Layer 12 of a small transformer language model trained on English Wikipedia (16 layers, counted from 0, width 128).
A neuron's activation on a vector x is SiLU(gate . x) times (in . x), where the dot is the dot product.
The model reads these tokens: "7" "," " Web" "b" " was" " a" " semi" "-" "final" "ist" " in" " the" " Miss" " Georgia" " USA" " " "2" "0"

The vector x that enters this layer's MLP at each token. A number n stands for (n - 500) times 0.0085.
0 "7": 489 450 542 509 563 496 449 398 565 427 643 623 400 403 431 450 517 395 526 473 479 314 468 519 480 448 527 544 547 564 552 453 636 487 469 687 464 507 451 633 524 649 491 547 342 538 457 392 441 460 434 521 525 584 526 544 483 474 630 430 657 526 472 561 516 450 556 504 511 559 488 558 533 549 572 542 585 509 481 488 449 491 540 579 510 472 479 335 514 448 358 716 689 415 163 563 500 447 483 491 412 530 857 339 472 518 666 593 382 702 495 644 373 409 662 428 565 875 392 479 450 484 408 492 504 514 424 471
1 ",": 464 717 516 528 629 563 581 404 469 519 336 674 530 584 434 269 536 407 296 667 367 462 498 548 456 586 661 551 478 408 531 468 492 426 857 693 510 410 598 667 507 476 500 539 246 515 377 464 533 580 417 446 474 450 377 398 528 643 537 483 393 551 411 525 380 497 529 404 532 527 422 547 522 447 473 753 495 615 529 632 468 487 532 478 412 551 485 305 363 603 528 455 584 389 570 415 553 520 827 533 328 555 800 549 436 588 418 717 450 626 577 528 269 441 639 693 633 623 484 461 413 561 454 468 486 536 411 360
2 " Web": 536 600 613 174 697 604 630 618 453 497 349 738 545 692 334 594 538 417 199 445 165 329 396 638 421 721 516 402 627 139 421 770 613 326 363 615 503 477 533 517 659 502 504 503 631 684 569 317 497 429 221 372 437 315 589 522 480 577 681 571 319 391 317 641 643 662 339 273 502 240 627 555 634 415 577 409 314 293 412 596 483 588 497 610 646 465 419 403 510 363 483 649 531 319 403 409 537 497 354 200 508 487 710 538 517 476 631 624 419 427 637 456 366 320 382 653 436 516 555 543 689 288 677 420 385 481 665 636
3 "b": 494 528 634 390 246 272 503 507 667 345 429 641 679 648 317 590 530 341 610 578 140 571 758 403 583 709 558 524 617 121 542 672 212 505 511 532 438 378 483 309 513 487 555 417 269 527 621 582 631 721 426 579 394 482 342 448 560 718 416 426 401 465 304 564 485 702 361 769 509 467 633 604 492 382 386 322 503 675 410 543 474 549 629 379 568 642 376 830 345 406 612 865 517 342 500 624 375 428 216 745 688 414 652 621 495 653 512 591 447 549 460 550 326 792 655 582 531 494 534 493 716 316 487 292 723 252 591 584
4 " was": 188 485 729 350 938 384 414 464 489 312 484 495 600 585 403 339 384 417 446 381 482 574 419 385 499 402 345 456 686 631 403 485 691 491 725 602 451 575 269 466 457 398 477 484 297 495 554 670 634 579 613 380 448 673 299 418 622 654 510 600 897 529 518 457 373 486 487 564 588 342 793 632 441 628 593 784 631 378 333 492 517 436 480 398 464 767 647 638 290 462 509 386 605 615 519 399 554 395 609 599 420 645 629 512 559 655 456 760 472 615 480 555 395 624 493 338 290 479 477 404 701 445 658 565 521 431 722 288
5 " a": 270 565 600 341 512 655 626 538 530 385 521 705 503 551 417 650 297 434 243 711 781 337 530 451 472 570 435 452 562 741 448 382 731 606 534 625 594 452 397 657 508 591 431 406 316 312 542 455 505 712 655 447 392 420 408 488 790 574 348 597 651 563 565 635 487 529 531 549 556 574 544 621 448 589 641 643 415 407 452 395 445 450 434 626 567 509 556 570 289 446 415 654 449 557 510 557 516 468 476 308 341 390 743 755 619 538 394 698 777 389 754 705 323 505 432 418 497 576 624 534 409 549 853 368 626 464 649 483
6 " semi": 551 509 380 571 749 447 565 414 740 345 555 649 648 552 380 690 410 311 364 674 230 435 396 618 490 314 745 694 611 652 259 278 544 511 468 512 615 429 464 430 442 446 416 433 461 599 623 420 560 561 577 568 567 433 425 483 380 354 436 584 580 491 841 740 377 345 278 238 586 506 349 505 474 605 443 607 409 343 600 499 473 493 463 298 494 695 670 690 473 524 616 490 485 367 303 191 516 523 516 106 530 501 723 463 669 729 359 607 663 296 383 664 471 451 698 554 657 691 570 541 415 595 695 387 470 453 645 464
7 "-": 586 262 422 371 432 324 470 608 614 375 409 527 427 512 528 477 442 351 389 391 469 700 831 468 531 392 596 287 463 579 429 395 175 437 409 495 394 640 403 316 558 278 366 530 458 553 728 602 340 719 534 538 505 360 300 573 589 331 537 423 607 432 735 654 685 329 401 210 650 455 396 618 550 583 623 738 628 518 490 542 345 480 211 406 396 523 678 775 480 515 505 416 297 409 314 162 536 566 557 283 592 445 548 341 645 707 426 621 747 313 258 582 393 355 586 417 482 577 631 526 273 726 714 332 544 472 781 643
8 "final": 575 448 574 400 537 607 506 228 494 612 648 607 368 540 421 732 482 292 182 689 616 541 649 707 450 372 337 469 439 679 352 479 517 419 538 599 590 342 561 405 511 373 707 364 446 544 646 533 426 675 745 605 586 387 564 345 595 424 482 677 627 532 612 536 375 175 264 251 772 264 496 410 480 294 383 445 670 382 660 756 459 400 410 422 482 562 558 522 323 564 384 436 572 399 504 397 582 571 654 430 749 449 681 684 634 651 361 516 582 392 442 533 386 474 483 250 608 963 380 668 439 730 702 528 551 341 519 486
9 "ist": 415 437 470 404 716 418 444 273 439 472 321 535 651 628 681 653 529 392 413 912 542 659 539 638 684 426 484 314 607 571 585 626 727 481 451 654 433 532 570 608 436 368 528 503 618 530 540 608 266 853 535 619 546 392 402 341 665 332 532 460 710 367 594 363 518 301 278 246 484 482 555 448 488 585 442 481 447 327 551 632 462 319 323 151 693 424 345 753 447 422 449 449 650 484 598 402 461 519 493 457 466 437 719 584 726 732 274 607 542 484 471 554 346 239 542 416 362 781 334 413 369 670 537 483 451 402 591 595
10 " in": 543 395 364 272 562 422 525 352 439 561 424 539 245 534 286 722 522 434 353 516 504 584 322 490 605 258 646 257 455 707 454 633 600 506 671 357 474 494 505 507 382 361 513 388 433 366 414 661 599 555 590 660 373 289 372 387 658 250 351 452 407 494 567 475 546 411 337 434 498 432 480 522 500 398 491 790 617 524 800 584 459 464 486 425 673 489 506 691 426 454 335 593 501 294 267 416 450 405 717 514 617 628 748 508 598 390 533 636 376 293 392 600 456 291 461 455 519 578 387 601 327 621 433 475 518 621 623 466
11 " the": 621 526 317 346 464 388 490 385 440 678 500 503 443 507 526 580 483 354 384 642 544 607 476 384 291 422 443 324 426 432 497 565 678 553 487 692 491 393 491 468 519 528 541 511 431 392 596 674 728 570 628 538 489 465 554 291 811 379 410 499 384 467 670 553 466 428 549 362 544 437 483 624 527 555 472 792 504 501 620 519 459 405 444 443 615 501 437 458 378 359 411 656 559 470 342 601 427 466 601 306 537 450 819 502 503 526 585 566 447 317 398 435 414 465 630 303 523 562 467 477 335 551 486 632 527 540 549 506
12 " Miss": 546 583 411 412 462 455 492 516 371 529 443 800 837 499 646 667 510 232 539 576 748 559 477 473 243 466 359 279 622 620 524 539 448 382 520 531 535 413 687 508 636 568 791 605 649 562 719 653 643 465 500 530 552 407 612 481 440 24 572 766 381 382 591 520 551 394 619 296 692 392 483 554 451 394 424 504 634 652 887 585 640 759 339 351 562 480 472 479 570 421 473 398 480 449 403 273 479 476 520 415 552 470 743 410 574 215 537 525 526 379 603 402 610 337 473 448 568 676 536 508 416 606 389 654 630 575 329 394
13 " Georgia": 443 316 255 520 455 304 484 400 413 563 575 437 791 502 667 650 398 275 227 591 569 673 416 454 432 437 323 341 360 471 369 307 601 480 475 500 344 479 518 617 445 610 499 291 601 609 428 673 699 455 509 333 462 313 312 593 641 550 589 269 498 466 597 522 477 578 455 284 710 552 645 701 490 359 460 404 253 627 755 442 530 395 460 228 395 565 474 616 308 375 362 430 504 127 413 498 677 489 341 432 503 661 722 536 632 347 442 433 419 424 618 487 549 551 594 289 628 797 571 500 421 493 426 515 189 548 717 497
14 " USA": 398 335 323 251 360 383 483 531 411 621 560 512 660 457 541 489 337 540 213 542 408 828 633 471 308 403 279 502 549 506 536 528 691 443 452 368 278 374 697 406 437 411 419 524 536 620 340 790 576 535 506 442 361 280 320 532 505 455 607 532 420 401 485 455 523 597 530 179 639 540 623 727 492 361 365 395 429 571 830 747 489 497 422 469 371 565 402 738 496 535 261 535 458 368 370 352 589 306 297 496 369 518 720 556 461 515 424 608 332 516 560 425 539 468 598 366 606 804 337 439 390 524 436 821 594 398 581 234
15 " ": 535 439 349 385 511 365 489 464 464 454 563 486 561 556 454 412 570 394 412 696 486 705 571 387 328 151 407 374 496 659 527 436 700 268 548 401 499 320 602 341 435 334 445 510 358 374 598 737 585 575 483 427 169 564 561 287 679 451 704 479 606 515 529 469 383 700 383 286 599 583 491 531 542 418 555 360 459 534 576 592 465 551 372 202 837 701 439 737 375 571 487 669 111 331 529 405 664 547 401 469 478 387 610 654 441 447 718 558 400 443 569 716 428 419 384 386 426 643 289 428 288 505 426 648 501 454 618 375
16 "2": 667 537 207 450 367 452 277 575 437 509 508 559 449 545 575 233 726 501 346 620 654 712 536 561 402 272 419 541 437 585 501 729 615 280 695 411 633 200 474 398 358 582 315 469 390 372 509 727 667 547 543 564 378 445 487 295 651 306 526 562 600 470 814 673 418 537 507 153 671 514 357 623 474 312 559 314 448 645 600 589 485 505 344 427 649 651 417 804 507 462 263 558 397 330 523 286 581 592 425 496 495 624 698 610 503 467 660 386 492 272 414 622 463 373 419 561 533 665 257 432 554 600 538 554 730 546 522 477
17 "0": 607 514 225 570 515 555 184 598 524 761 677 519 508 531 584 257 831 348 299 733 745 631 448 430 280 238 495 567 320 535 528 658 409 387 347 473 359 439 521 341 498 481 721 554 475 558 363 595 574 574 274 473 447 413 550 434 542 357 341 399 723 577 720 590 480 461 453 206 623 222 451 593 508 307 402 418 513 490 558 659 339 686 238 569 547 629 448 610 586 414 198 364 582 141 371 156 465 507 542 468 565 419 638 769 450 492 594 495 729 521 357 467 629 496 333 664 583 640 366 545 394 436 676 642 492 712 532 389

Each question shows the input weights of one neuron of the MLP. A number n stands for (n - 500) times 0.0007.

n307 gate: 462 564 304 532 554 328 419 525 745 424 663 384 355 503 531 494 539 584 429 442 278 610 409 813 493 545 558 500 438 596 449 647 427 665 401 590 589 520 387 274 654 650 552 620 503 400 310 579 595 526 690 567 503 305 446 281 398 574 652 664 396 457 497 459 578 445 423 566 392 465 430 679 535 429 545 532 533 466 562 654 579 638 573 426 541 468 358 478 475 528 406 741 497 401 481 584 310 552 472 404 400 668 387 449 603 618 490 317 644 536 453 595 506 410 529 416 513 367 411 638 437 461 484 542 610 583 425 392
n307 in: 423 459 628 439 318 554 555 519 565 669 555 556 471 319 631 634 565 552 458 410 577 468 182 420 555 529 558 468 355 410 497 325 328 555 510 389 506 618 631 608 280 481 275 525 439 609 602 575 581 349 585 554 643 551 538 430 494 529 393 679 565 382 618 671 448 407 363 604 557 400 327 491 545 613 308 603 575 583 529 532 440 579 468 339 690 282 359 481 513 249 497 445 588 538 310 643 414 417 560 506 548 528 560 437 481 332 432 605 471 526 550 651 669 471 315 416 497 485 421 674 428 481 583 487 426 452 559 448
On which token does it fire most, and how strongly? 10 " in", at about 1.7

n19 gate: 531 524 674 667 510 403 408 537 539 374 486 395 609 465 605 513 553 307 751 605 626 507 482 364 430 374 500 397 665 444 451 545 420 412 621 251 572 529 500 469 597 521 496 469 549 496 497 500 851 441 528 555 305 486 653 466 439 479 381 587 419 450 451 300 507 448 681 442 412 573 404 612 510 500 552 596 623 394 479 431 548 564 355 577 610 524 545 284 607 487 303 447 520 694 490 669 312 717 586 236 678 480 422 455 441 586 493 256 507 402 555 326 272 729 451 465 398 205 414 375 469 420 427 735 475 559 388 496
n19 in: 561 590 533 446 482 435 298 404 544 575 595 708 478 737 419 524 504 595 500 580 710 372 195 667 460 467 438 436 756 464 522 793 493 376 767 518 496 641 599 396 460 457 467 425 608 522 627 563 647 653 485 457 496 471 482 260 616 565 526 231 427 617 385 575 588 471 467 411 456 362 546 653 218 533 438 736 460 524 664 204 382 251 547 493 629 464 649 418 464 395 398 529 483 337 486 437 406 577 536 294 623 416 506 536 642 583 555 446 648 533 504 664 436 496 554 427 402 458 238 249 596 373 543 573 591 518 592 640
It fires most on token 11 " the"

n234 gate: 503 537 589 408 319 546 516 404 447 590 456 353 404 435 515 398 432 367 611 485 491 401 425 367 628 158 665 300 398 568 340 543 570 680 482 402 500 513 401 543 515 430 540 470 644 608 506 575 359 488 754 534 519 586 589 533 589 561 534 639 345 491 463 348 460 488 506 548 428 438 470 521 411 599 411 469 332 588 673 503 521 327 463 515 406 343 222 245 479 685 356 344 418 500 485 586 555 376 600 353 426 479 511 503 509 363 310 471 436 614 485 419 593 472 491 509 481 447 512 608 479 475 381 370 485 546 380 494
n234 in: 497 463 376 624 503 593 434 297 579 305 399 757 572 450 449 332 312 663 438 407 512 487 535 456 327 628 607 549 578 438 537 469 420 644 534 521 488 494 615 522 416 694 434 583 447 603 472 358 443 422 323 509 541 472 404 475 668 329 534 357 347 571 466 765 400 325 485 494 549 597 283 591 451 466 391 577 651 450 340 587 491 570 364 497 570 481 600 521 485 491 440 522 432 392 521 440 525 524 582 602 385 416 425 546 441 494 472 590 414 494 463 448 364 379 450 487 718 303 497 503 454 357 300 425 534 703 379 355
On which three tokens does it fire most, strongest first? 4 " was", 15 " ", 9 "ist"

n187 gate: 445 394 604 410 686 524 580 534 458 372 367 517 698 444 675 654 357 434 590 445 396 333 696 573 420 535 510 418 556 407 466 490 534 403 565 687 743 691 224 404 500 544 372 520 545 320 624 352 661 604 384 497 412 483 809 497 716 345 507 700 455 552 490 438 424 593 717 425 374 625 463 419 455 538 304 462 647 586 590 400 429 447 377 493 415 403 434 401 633 550 339 671 631 404 326 694 252 556 564 431 541 597 547 486 607 514 517 352 243 528 561 588 453 589 448 580 701 487 397 554 564 507 497 535 538 500 587 581
n187 in: 685 475 327 686 544 534 538 217 538 333 564 525 503 433 617 515 335 519 582 560 494 617 363 566 363 295 551 646 490 478 472 503 581 427 484 421 512 322 528 797 707 472 579 543 497 468 576 449 519 532 462 456 545 560 591 363 482 226 564 330 652 360 428 528 510 636 497 565 497 472 621 518 478 500 557 292 599 563 573 553 556 733 578 462 438 408 449 571 500 488 644 494 575 641 424 482 604 500 463 694 399 552 549 522 535 297 487 559 406 282 565 621 340 522 487 484 548 451 594 620 500 428 681 624 602 615 338 593
On which token does it fire most, and how strongly? 12 " Miss", at about 2

n241 gate: 537 544 419 330 611 562 489 446 778 689 448 669 459 578 713 504 358 407 885 366 526 425 616 455 552 481 534 347 373 696 397 600 588 578 253 425 478 340 547 383 478 474 440 318 297 452 604 696 425 552 357 441 440 349 728 383 403 467 534 433 653 556 504 357 425 533 415 500 427 396 649 373 496 541 670 585 616 443 582 577 675 439 625 355 569 500 600 321 591 536 219 586 532 670 457 633 348 806 373 574 396 453 414 540 430 628 624 514 485 478 467 355 384 352 404 526 388 454 808 313 427 714 562 601 392 412 579 549
n241 in: 397 702 545 455 493 651 455 386 318 649 674 353 455 521 651 566 368 514 414 548 665 590 619 396 179 583 469 531 510 390 548 493 531 288 555 307 527 284 513 643 452 363 483 276 617 607 445 619 609 389 500 490 423 294 490 578 260 500 417 628 406 539 685 520 476 438 665 436 661 465 334 503 493 434 472 513 399 599 493 209 520 514 373 635 551 327 576 510 537 600 463 437 438 534 416 620 300 440 619 510 548 473 556 425 434 647 444 490 586 517 348 720 527 342 627 448 770 590 568 510 703 428 534 441 705 613 534 637
It fires most on token 11 " the"

n284 gate: 610 374 435 614 549 442 520 484 526 427 530 373 284 704 589 441 372 395 298 579 487 631 546 556 457 500 335 667 608 670 529 562 613 418 344 544 574 487 513 287 536 626 592 564 627 716 526 414 686 647 470 354 613 481 490 374 406 487 516 529 694 491 416 578 355 552 396 465 396 598 445 621 422 411 533 320 596 597 559 653 654 490 539 306 526 431 618 426 645 412 456 441 571 591 202 443 565 350 458 653 471 333 394 629 516 345 626 530 571 523 545 369 478 406 562 398 415 494 484 551 340 533 374 254 428 561 643 401
n284 in: 523 477 527 423 497 447 589 448 491 419 428 635 699 470 670 497 458 429 574 423 468 438 512 388 440 509 366 456 444 394 273 447 535 443 485 605 553 633 480 576 362 523 527 526 635 476 400 404 611 465 497 471 530 535 438 488 472 588 732 373 551 452 620 301 518 592 544 454 580 488 427 667 659 494 559 527 533 742 649 509 535 352 512 669 421 405 536 541 448 574 529 393 711 526 657 320 479 517 393 582 450 437 505 582 642 401 443 489 380 355 523 500 532 380 647 286 515 560 541 466 717 376 377 393 684 404 655 542
On which three tokens does it fire most, strongest first? 13 " Georgia", 14 " USA", 12 " Miss"

n283 gate: 448 507 510 563 556 431 391 449 404 486 380 575 293 616 582 497 556 496 469 454 615 380 401 363 277 328 429 328 542 493 420 712 729 451 399 321 431 618 422 715 497 632 331 524 235 416 444 475 635 728 507 659 589 503 733 683 537 563 419 542 535 447 552 510 440 532 559 552 533 514 541 507 622 824 528 593 836 477 504 677 380 633 417 620 431 496 437 424 548 209 251 419 580 451 527 520 629 436 593 497 514 669 401 559 514 559 564 500 232 626 606 332 404 545 458 528 426 386 517 582 527 277 607 447 567 632 490 443
n283 in: 385 687 607 575 616 276 519 466 440 623 342 579 635 415 540 458 424 484 600 522 403 522 367 349 538 365 380 546 696 494 531 587 540 538 472 458 438 439 616 578 413 342 428 312 516 516 509 276 631 566 768 618 634 537 338 444 464 541 598 516 554 411 366 609 547 355 425 562 576 522 512 595 385 434 754 537 326 413 374 450 312 420 335 424 429 670 632 543 457 461 521 487 434 597 409 348 522 572 756 500 481 439 513 370 688 540 341 415 581 465 383 561 610 569 322 421 487 554 497 448 441 547 310 472 513 478 491 436
It fires most on token 4 " was"

n239 gate: 333 436 697 711 582 624 449 570 609 346 384 479 428 558 388 459 403 655 711 392 615 338 475 367 554 482 356 631 525 511 539 732 393 543 582 562 365 382 353 539 429 539 644 525 518 407 457 635 620 719 587 450 242 461 507 585 517 285 493 532 630 486 436 376 341 637 582 704 343 493 514 637 365 410 504 651 359 380 334 205 592 423 528 777 518 683 561 528 447 323 462 496 439 414 476 587 314 596 584 447 303 576 313 277 521 383 475 470 518 432 665 591 556 553 436 684 586 476 518 274 514 321 358 414 514 560 340 580
n239 in: 389 448 497 405 366 585 530 423 610 423 493 471 543 358 506 369 712 523 411 493 592 589 433 579 640 536 427 575 596 441 795 399 611 391 591 570 565 409 487 546 477 503 583 419 595 447 503 463 567 371 279 542 607 467 578 341 475 599 523 569 517 565 634 640 540 767 736 461 592 642 384 654 291 563 510 416 394 544 566 454 510 291 461 381 575 424 239 597 354 427 609 560 300 595 640 621 451 383 403 464 310 331 463 428 477 389 380 426 444 295 558 697 474 425 556 636 431 408 373 436 697 595 487 695 497 445 574 393
It fires most on token 5 " a"

n40 gate: 413 432 558 438 497 648 474 519 388 421 526 503 656 507 560 515 238 487 422 490 328 366 559 454 444 448 657 724 330 672 393 555 484 516 709 390 645 410 649 371 355 590 516 251 481 461 315 474 269 435 615 516 467 513 565 596 481 529 565 438 363 534 513 461 418 461 710 465 527 559 407 649 600 542 425 378 474 580 428 568 794 533 716 412 481 617 484 356 564 578 459 605 380 435 494 553 523 590 567 410 451 252 380 494 503 490 388 476 442 542 631 392 383 665 481 484 787 359 706 478 557 539 378 441 542 423 573 507
n40 in: 320 503 365 342 545 321 575 456 693 500 562 469 490 506 431 445 487 416 400 513 526 412 500 413 611 371 507 564 653 387 342 571 522 536 433 665 506 553 459 465 584 369 568 773 551 474 497 477 395 668 405 574 467 407 404 411 500 590 328 310 663 378 638 615 205 549 468 478 431 477 494 629 147 503 606 482 513 660 253 442 303 507 449 432 389 432 455 570 640 456 409 569 426 339 372 541 352 283 554 336 419 434 447 455 461 410 605 593 426 529 646 462 456 445 513 539 558 478 407 547 541 391 401 627 588 577 390 330
On which two tokens does it fire most, strongest first? 1 ",", 6 " semi"

n218 gate: 408 444 479 574 542 697 421 514 637 705 471 514 472 671 293 564 718 372 514 585 486 475 532 553 636 571 532 235 589 663 528 384 472 300 567 551 412 431 514 384 479 704 265 444 475 358 673 540 522 504 662 430 345 236 486 542 452 645 589 380 557 490 644 384 432 511 472 507 467 369 573 379 659 322 592 448 575 338 447 461 636 565 690 675 479 390 550 322 552 510 493 547 729 440 407 531 394 673 343 377 688 503 318 377 479 437 547 242 581 496 549 569 472 412 521 774 440 578 318 452 357 737 535 464 300 472 386 399
n218 in: 435 704 308 474 529 642 530 599 586 500 530 582 267 395 363 339 625 484 568 402 458 562 411 471 668 595 546 352 713 432 754 545 688 750 403 591 461 457 545 374 506 506 435 510 526 608 357 487 391 444 417 591 632 451 506 294 283 425 641 435 608 559 536 477 575 435 555 356 454 471 385 372 412 356 412 446 619 606 457 591 532 443 325 369 490 493 428 301 542 620 468 249 525 429 503 244 578 500 436 688 748 421 483 600 526 503 632 460 513 582 471 628 468 734 435 615 585 431 461 525 465 458 578 516 576 519 554 394
It fires most on token 17 "0"

n49 gate: 538 544 500 637 667 299 583 503 444 547 566 503 724 497 316 432 234 262 548 345 658 189 358 772 507 644 355 486 396 421 668 500 599 483 541 507 510 595 544 327 749 643 397 389 497 452 603 745 493 569 514 194 660 435 548 402 570 517 631 730 586 298 473 541 407 287 517 591 465 500 500 406 445 538 521 525 503 487 434 558 260 679 555 631 466 493 476 568 442 457 417 403 510 322 563 573 623 464 493 572 363 457 412 503 445 677 667 548 538 438 446 618 503 647 555 666 483 563 548 377 554 452 561 476 593 602 600 552
n49 in: 519 574 400 571 532 657 513 500 271 459 487 359 581 451 406 347 399 568 639 529 706 393 409 675 422 532 503 522 636 645 667 471 350 650 401 531 478 655 409 538 651 436 409 605 282 578 287 691 621 403 703 455 605 615 580 449 460 416 412 410 542 417 513 704 484 542 587 525 518 500 414 462 616 412 436 615 422 503 601 628 551 576 407 513 732 461 532 465 411 347 381 608 475 481 425 456 429 460 262 683 294 562 431 548 539 558 627 524 542 642 576 465 475 526 403 578 494 422 497 337 579 191 692 542 584 465 597 415
On which two tokens does it fire most, strongest first? 4 " was", 5 " a"

n60 gate: 660 133 346 405 456 598 600 571 444 511 544 361 180 224 578 357 592 629 632 364 405 341 782 416 548 533 482 435 585 237 518 504 587 445 442 627 493 594 450 529 522 446 640 720 482 511 687 295 366 584 563 268 444 718 551 431 542 668 655 500 507 431 449 340 548 581 628 586 483 625 370 461 624 725 621 527 419 615 574 576 738 444 591 529 417 515 526 457 673 447 325 541 646 679 436 493 482 518 381 409 540 433 390 493 361 638 615 500 631 309 529 450 346 810 558 585 415 429 391 415 475 697 496 577 577 438 461 455
n60 in: 478 446 584 519 510 385 653 519 617 424 555 538 632 439 622 259 539 574 703 452 545 600 591 494 568 706 474 617 490 474 513 503 580 555 430 503 560 457 560 529 641 573 581 554 490 623 359 579 278 587 422 522 797 449 593 440 829 368 659 355 575 338 340 325 668 397 513 348 650 545 497 459 388 620 593 450 799 561 581 465 563 470 506 481 392 552 503 503 500 519 378 627 534 302 422 575 490 497 468 618 612 525 528 439 484 624 477 578 395 429 500 661 412 580 487 312 329 587 341 391 566 606 423 351 542 417 391 533
On which token does it fire most, and how strongly? 0 "7", at about 0.84

n10 gate: 497 618 310 626 479 563 479 353 350 452 617 251 556 518 565 423 532 454 518 401 370 546 560 447 496 426 309 427 458 556 623 381 632 312 594 520 771 363 428 674 678 497 542 642 738 486 721 436 518 352 557 524 618 430 633 427 507 528 564 391 787 437 601 451 670 236 521 676 490 665 400 658 510 443 461 700 404 554 465 584 358 219 734 553 552 567 539 376 521 588 510 777 650 566 565 507 384 470 476 671 412 510 355 410 504 709 479 543 723 683 469 424 493 451 616 338 493 520 462 411 338 514 500 468 525 503 527 600
n10 in: 547 599 587 488 612 417 557 457 449 793 550 718 466 522 661 390 660 406 531 616 519 541 484 609 446 622 550 555 572 335 631 382 642 497 450 488 466 548 576 167 360 691 541 387 444 497 603 462 699 547 294 617 680 658 407 445 365 503 497 603 362 503 658 497 513 550 537 512 383 631 558 540 497 318 438 654 516 363 509 460 549 372 385 447 595 634 459 638 614 343 442 588 556 562 612 485 376 404 656 590 385 428 326 488 397 312 503 456 553 372 531 454 491 534 516 525 572 485 460 570 558 571 497 491 607 383 570 570
It fires most on token 11 " the"

n144 gate: 530 309 543 540 510 375 336 481 376 458 507 529 427 280 365 670 714 513 536 726 411 363 611 566 557 493 624 301 740 517 490 599 661 517 595 615 359 500 503 392 708 566 357 549 388 360 566 409 547 686 439 408 648 563 576 428 468 401 510 546 400 459 391 507 593 301 540 734 370 527 324 503 652 573 520 552 477 658 490 655 725 480 694 413 533 467 507 392 474 458 513 436 645 589 619 558 536 541 363 566 606 375 557 536 623 487 772 460 566 340 516 461 374 662 523 410 553 331 539 329 565 368 490 440 443 503 629 598
n144 in: 521 469 675 488 368 405 531 584 587 560 699 647 407 488 461 611 301 454 534 454 626 596 572 491 379 586 512 618 416 408 693 359 644 540 521 598 549 743 521 412 466 515 679 421 604 546 417 419 291 519 365 711 622 411 466 606 681 635 410 602 568 471 433 479 379 488 549 464 463 688 518 605 503 565 291 376 472 471 457 271 312 613 549 519 585 469 281 352 588 542 554 587 456 580 458 536 482 541 633 555 482 503 611 390 626 570 394 509 448 315 533 551 608 555 604 704 562 639 503 512 588 614 445 481 398 488 548 562
On which three tokens does it fire most, strongest first? 3 "b", 16 "2", 15 " "

n279 gate: 490 411 666 652 524 445 664 433 591 625 538 308 270 441 699 553 413 521 735 420 386 361 612 271 483 309 709 459 462 313 300 534 675 430 369 460 678 411 459 397 538 572 622 422 541 431 580 574 257 458 500 476 525 510 455 432 563 559 584 445 723 228 459 366 517 597 507 449 409 653 476 456 507 531 690 583 728 540 486 445 469 348 514 625 398 434 573 582 445 303 460 483 684 397 295 473 490 560 408 435 424 527 491 332 330 551 423 568 417 653 575 459 493 572 452 521 521 590 377 386 147 441 404 587 528 366 402 619
n279 in: 757 570 590 423 455 452 552 381 637 629 324 556 607 503 522 573 536 500 403 587 622 322 435 458 318 377 325 344 503 275 243 510 471 468 481 596 519 500 509 474 667 506 626 655 606 565 465 319 529 309 497 567 536 446 654 723 503 548 438 474 578 576 385 417 617 432 490 529 467 568 668 393 551 477 465 535 549 494 315 269 313 477 494 393 519 655 587 300 579 478 538 484 488 163 428 431 323 587 481 487 365 696 497 612 506 407 533 566 436 397 614 566 557 442 429 532 526 562 490 697 424 526 411 445 591 605 538 660
On which token does it fire most, and how strongly? 0 "7", at about 1.2

n230 gate: 470 628 649 520 648 346 400 387 547 597 457 680 540 560 468 491 347 394 675 507 404 480 670 556 520 348 537 396 493 460 457 582 589 686 411 640 722 588 506 696 599 615 570 513 372 523 480 402 627 695 607 644 520 500 487 735 694 549 380 543 277 487 710 310 480 483 467 682 460 523 536 426 576 689 625 539 420 437 490 490 578 385 464 500 542 517 563 546 402 420 593 330 582 720 500 689 662 560 659 250 368 455 477 516 497 353 393 522 523 374 312 636 526 474 553 457 536 481 467 397 412 302 435 656 414 562 384 637
n230 in: 347 567 341 439 427 436 435 542 612 497 429 706 506 512 545 442 457 475 497 605 534 515 525 565 429 555 509 539 667 512 393 225 430 599 594 556 451 563 569 333 466 454 284 582 488 512 531 506 478 491 534 573 404 451 384 455 527 653 633 537 485 526 399 527 630 371 341 289 357 580 355 494 250 540 341 503 534 430 336 277 394 418 476 571 554 257 414 458 633 672 605 615 541 543 295 497 411 450 328 515 546 512 408 460 521 552 525 357 564 488 292 515 407 390 454 423 445 453 518 655 401 497 686 528 466 497 282 559
It fires most on token 6 " semi"

n91 gate: 465 761 450 252 390 465 392 562 608 611 608 714 429 632 500 500 593 439 468 536 322 382 622 575 701 479 421 469 589 709 302 284 800 328 507 397 683 402 493 528 532 275 557 336 316 561 493 594 529 635 417 370 486 578 465 661 675 507 564 475 461 463 638 605 561 268 443 514 314 464 448 566 631 543 482 555 615 720 518 369 490 496 419 579 591 383 756 507 567 383 465 805 689 408 383 552 454 476 563 475 670 373 436 433 397 345 604 540 444 596 803 409 490 514 422 539 407 534 577 483 333 553 581 468 436 514 414 406
n91 in: 539 604 487 418 428 510 447 481 373 619 460 487 335 460 564 459 477 540 244 556 477 497 683 474 460 549 583 409 603 484 198 421 591 530 493 313 507 480 311 187 549 546 302 571 624 454 480 467 627 447 443 406 460 396 582 653 579 497 477 415 371 344 585 513 520 497 281 458 690 497 322 532 529 328 651 394 653 782 556 526 591 641 412 546 545 385 398 526 448 376 430 460 447 539 506 519 293 361 539 536 283 529 452 562 454 458 533 423 605 540 529 374 324 569 507 573 645 449 428 446 287 352 321 589 738 448 580 543
It fires most on token 10 " in"

n247 gate: 500 423 519 746 348 390 418 506 398 494 615 389 340 395 620 380 667 415 682 480 451 461 306 526 618 493 379 570 385 422 348 435 342 434 555 563 593 480 519 371 461 609 484 465 464 471 594 523 490 262 431 635 602 452 707 333 393 630 562 448 562 657 461 352 575 536 542 727 318 839 337 459 542 503 529 545 546 596 366 494 599 380 329 693 532 461 493 535 548 522 497 615 611 604 494 717 526 528 484 455 419 563 531 284 497 320 503 506 439 363 618 513 421 471 545 314 533 459 320 367 478 633 619 382 516 461 547 599
n247 in: 536 604 655 558 468 597 525 458 372 655 340 444 692 467 612 555 406 286 547 547 763 587 580 305 642 421 507 553 420 489 356 629 711 446 461 538 643 777 504 611 554 629 504 482 590 453 432 493 463 652 577 471 544 532 493 721 643 644 678 493 692 350 650 343 518 482 769 496 342 316 628 556 590 587 522 566 489 541 362 514 567 434 432 395 383 464 453 408 592 486 170 591 531 457 437 619 342 462 511 421 385 434 299 479 695 514 398 372 704 435 291 246 437 532 662 348 656 535 625 609 525 417 489 507 504 660 504 207
On which token does it fire most, and how strongly? 15 " ", at about 0.57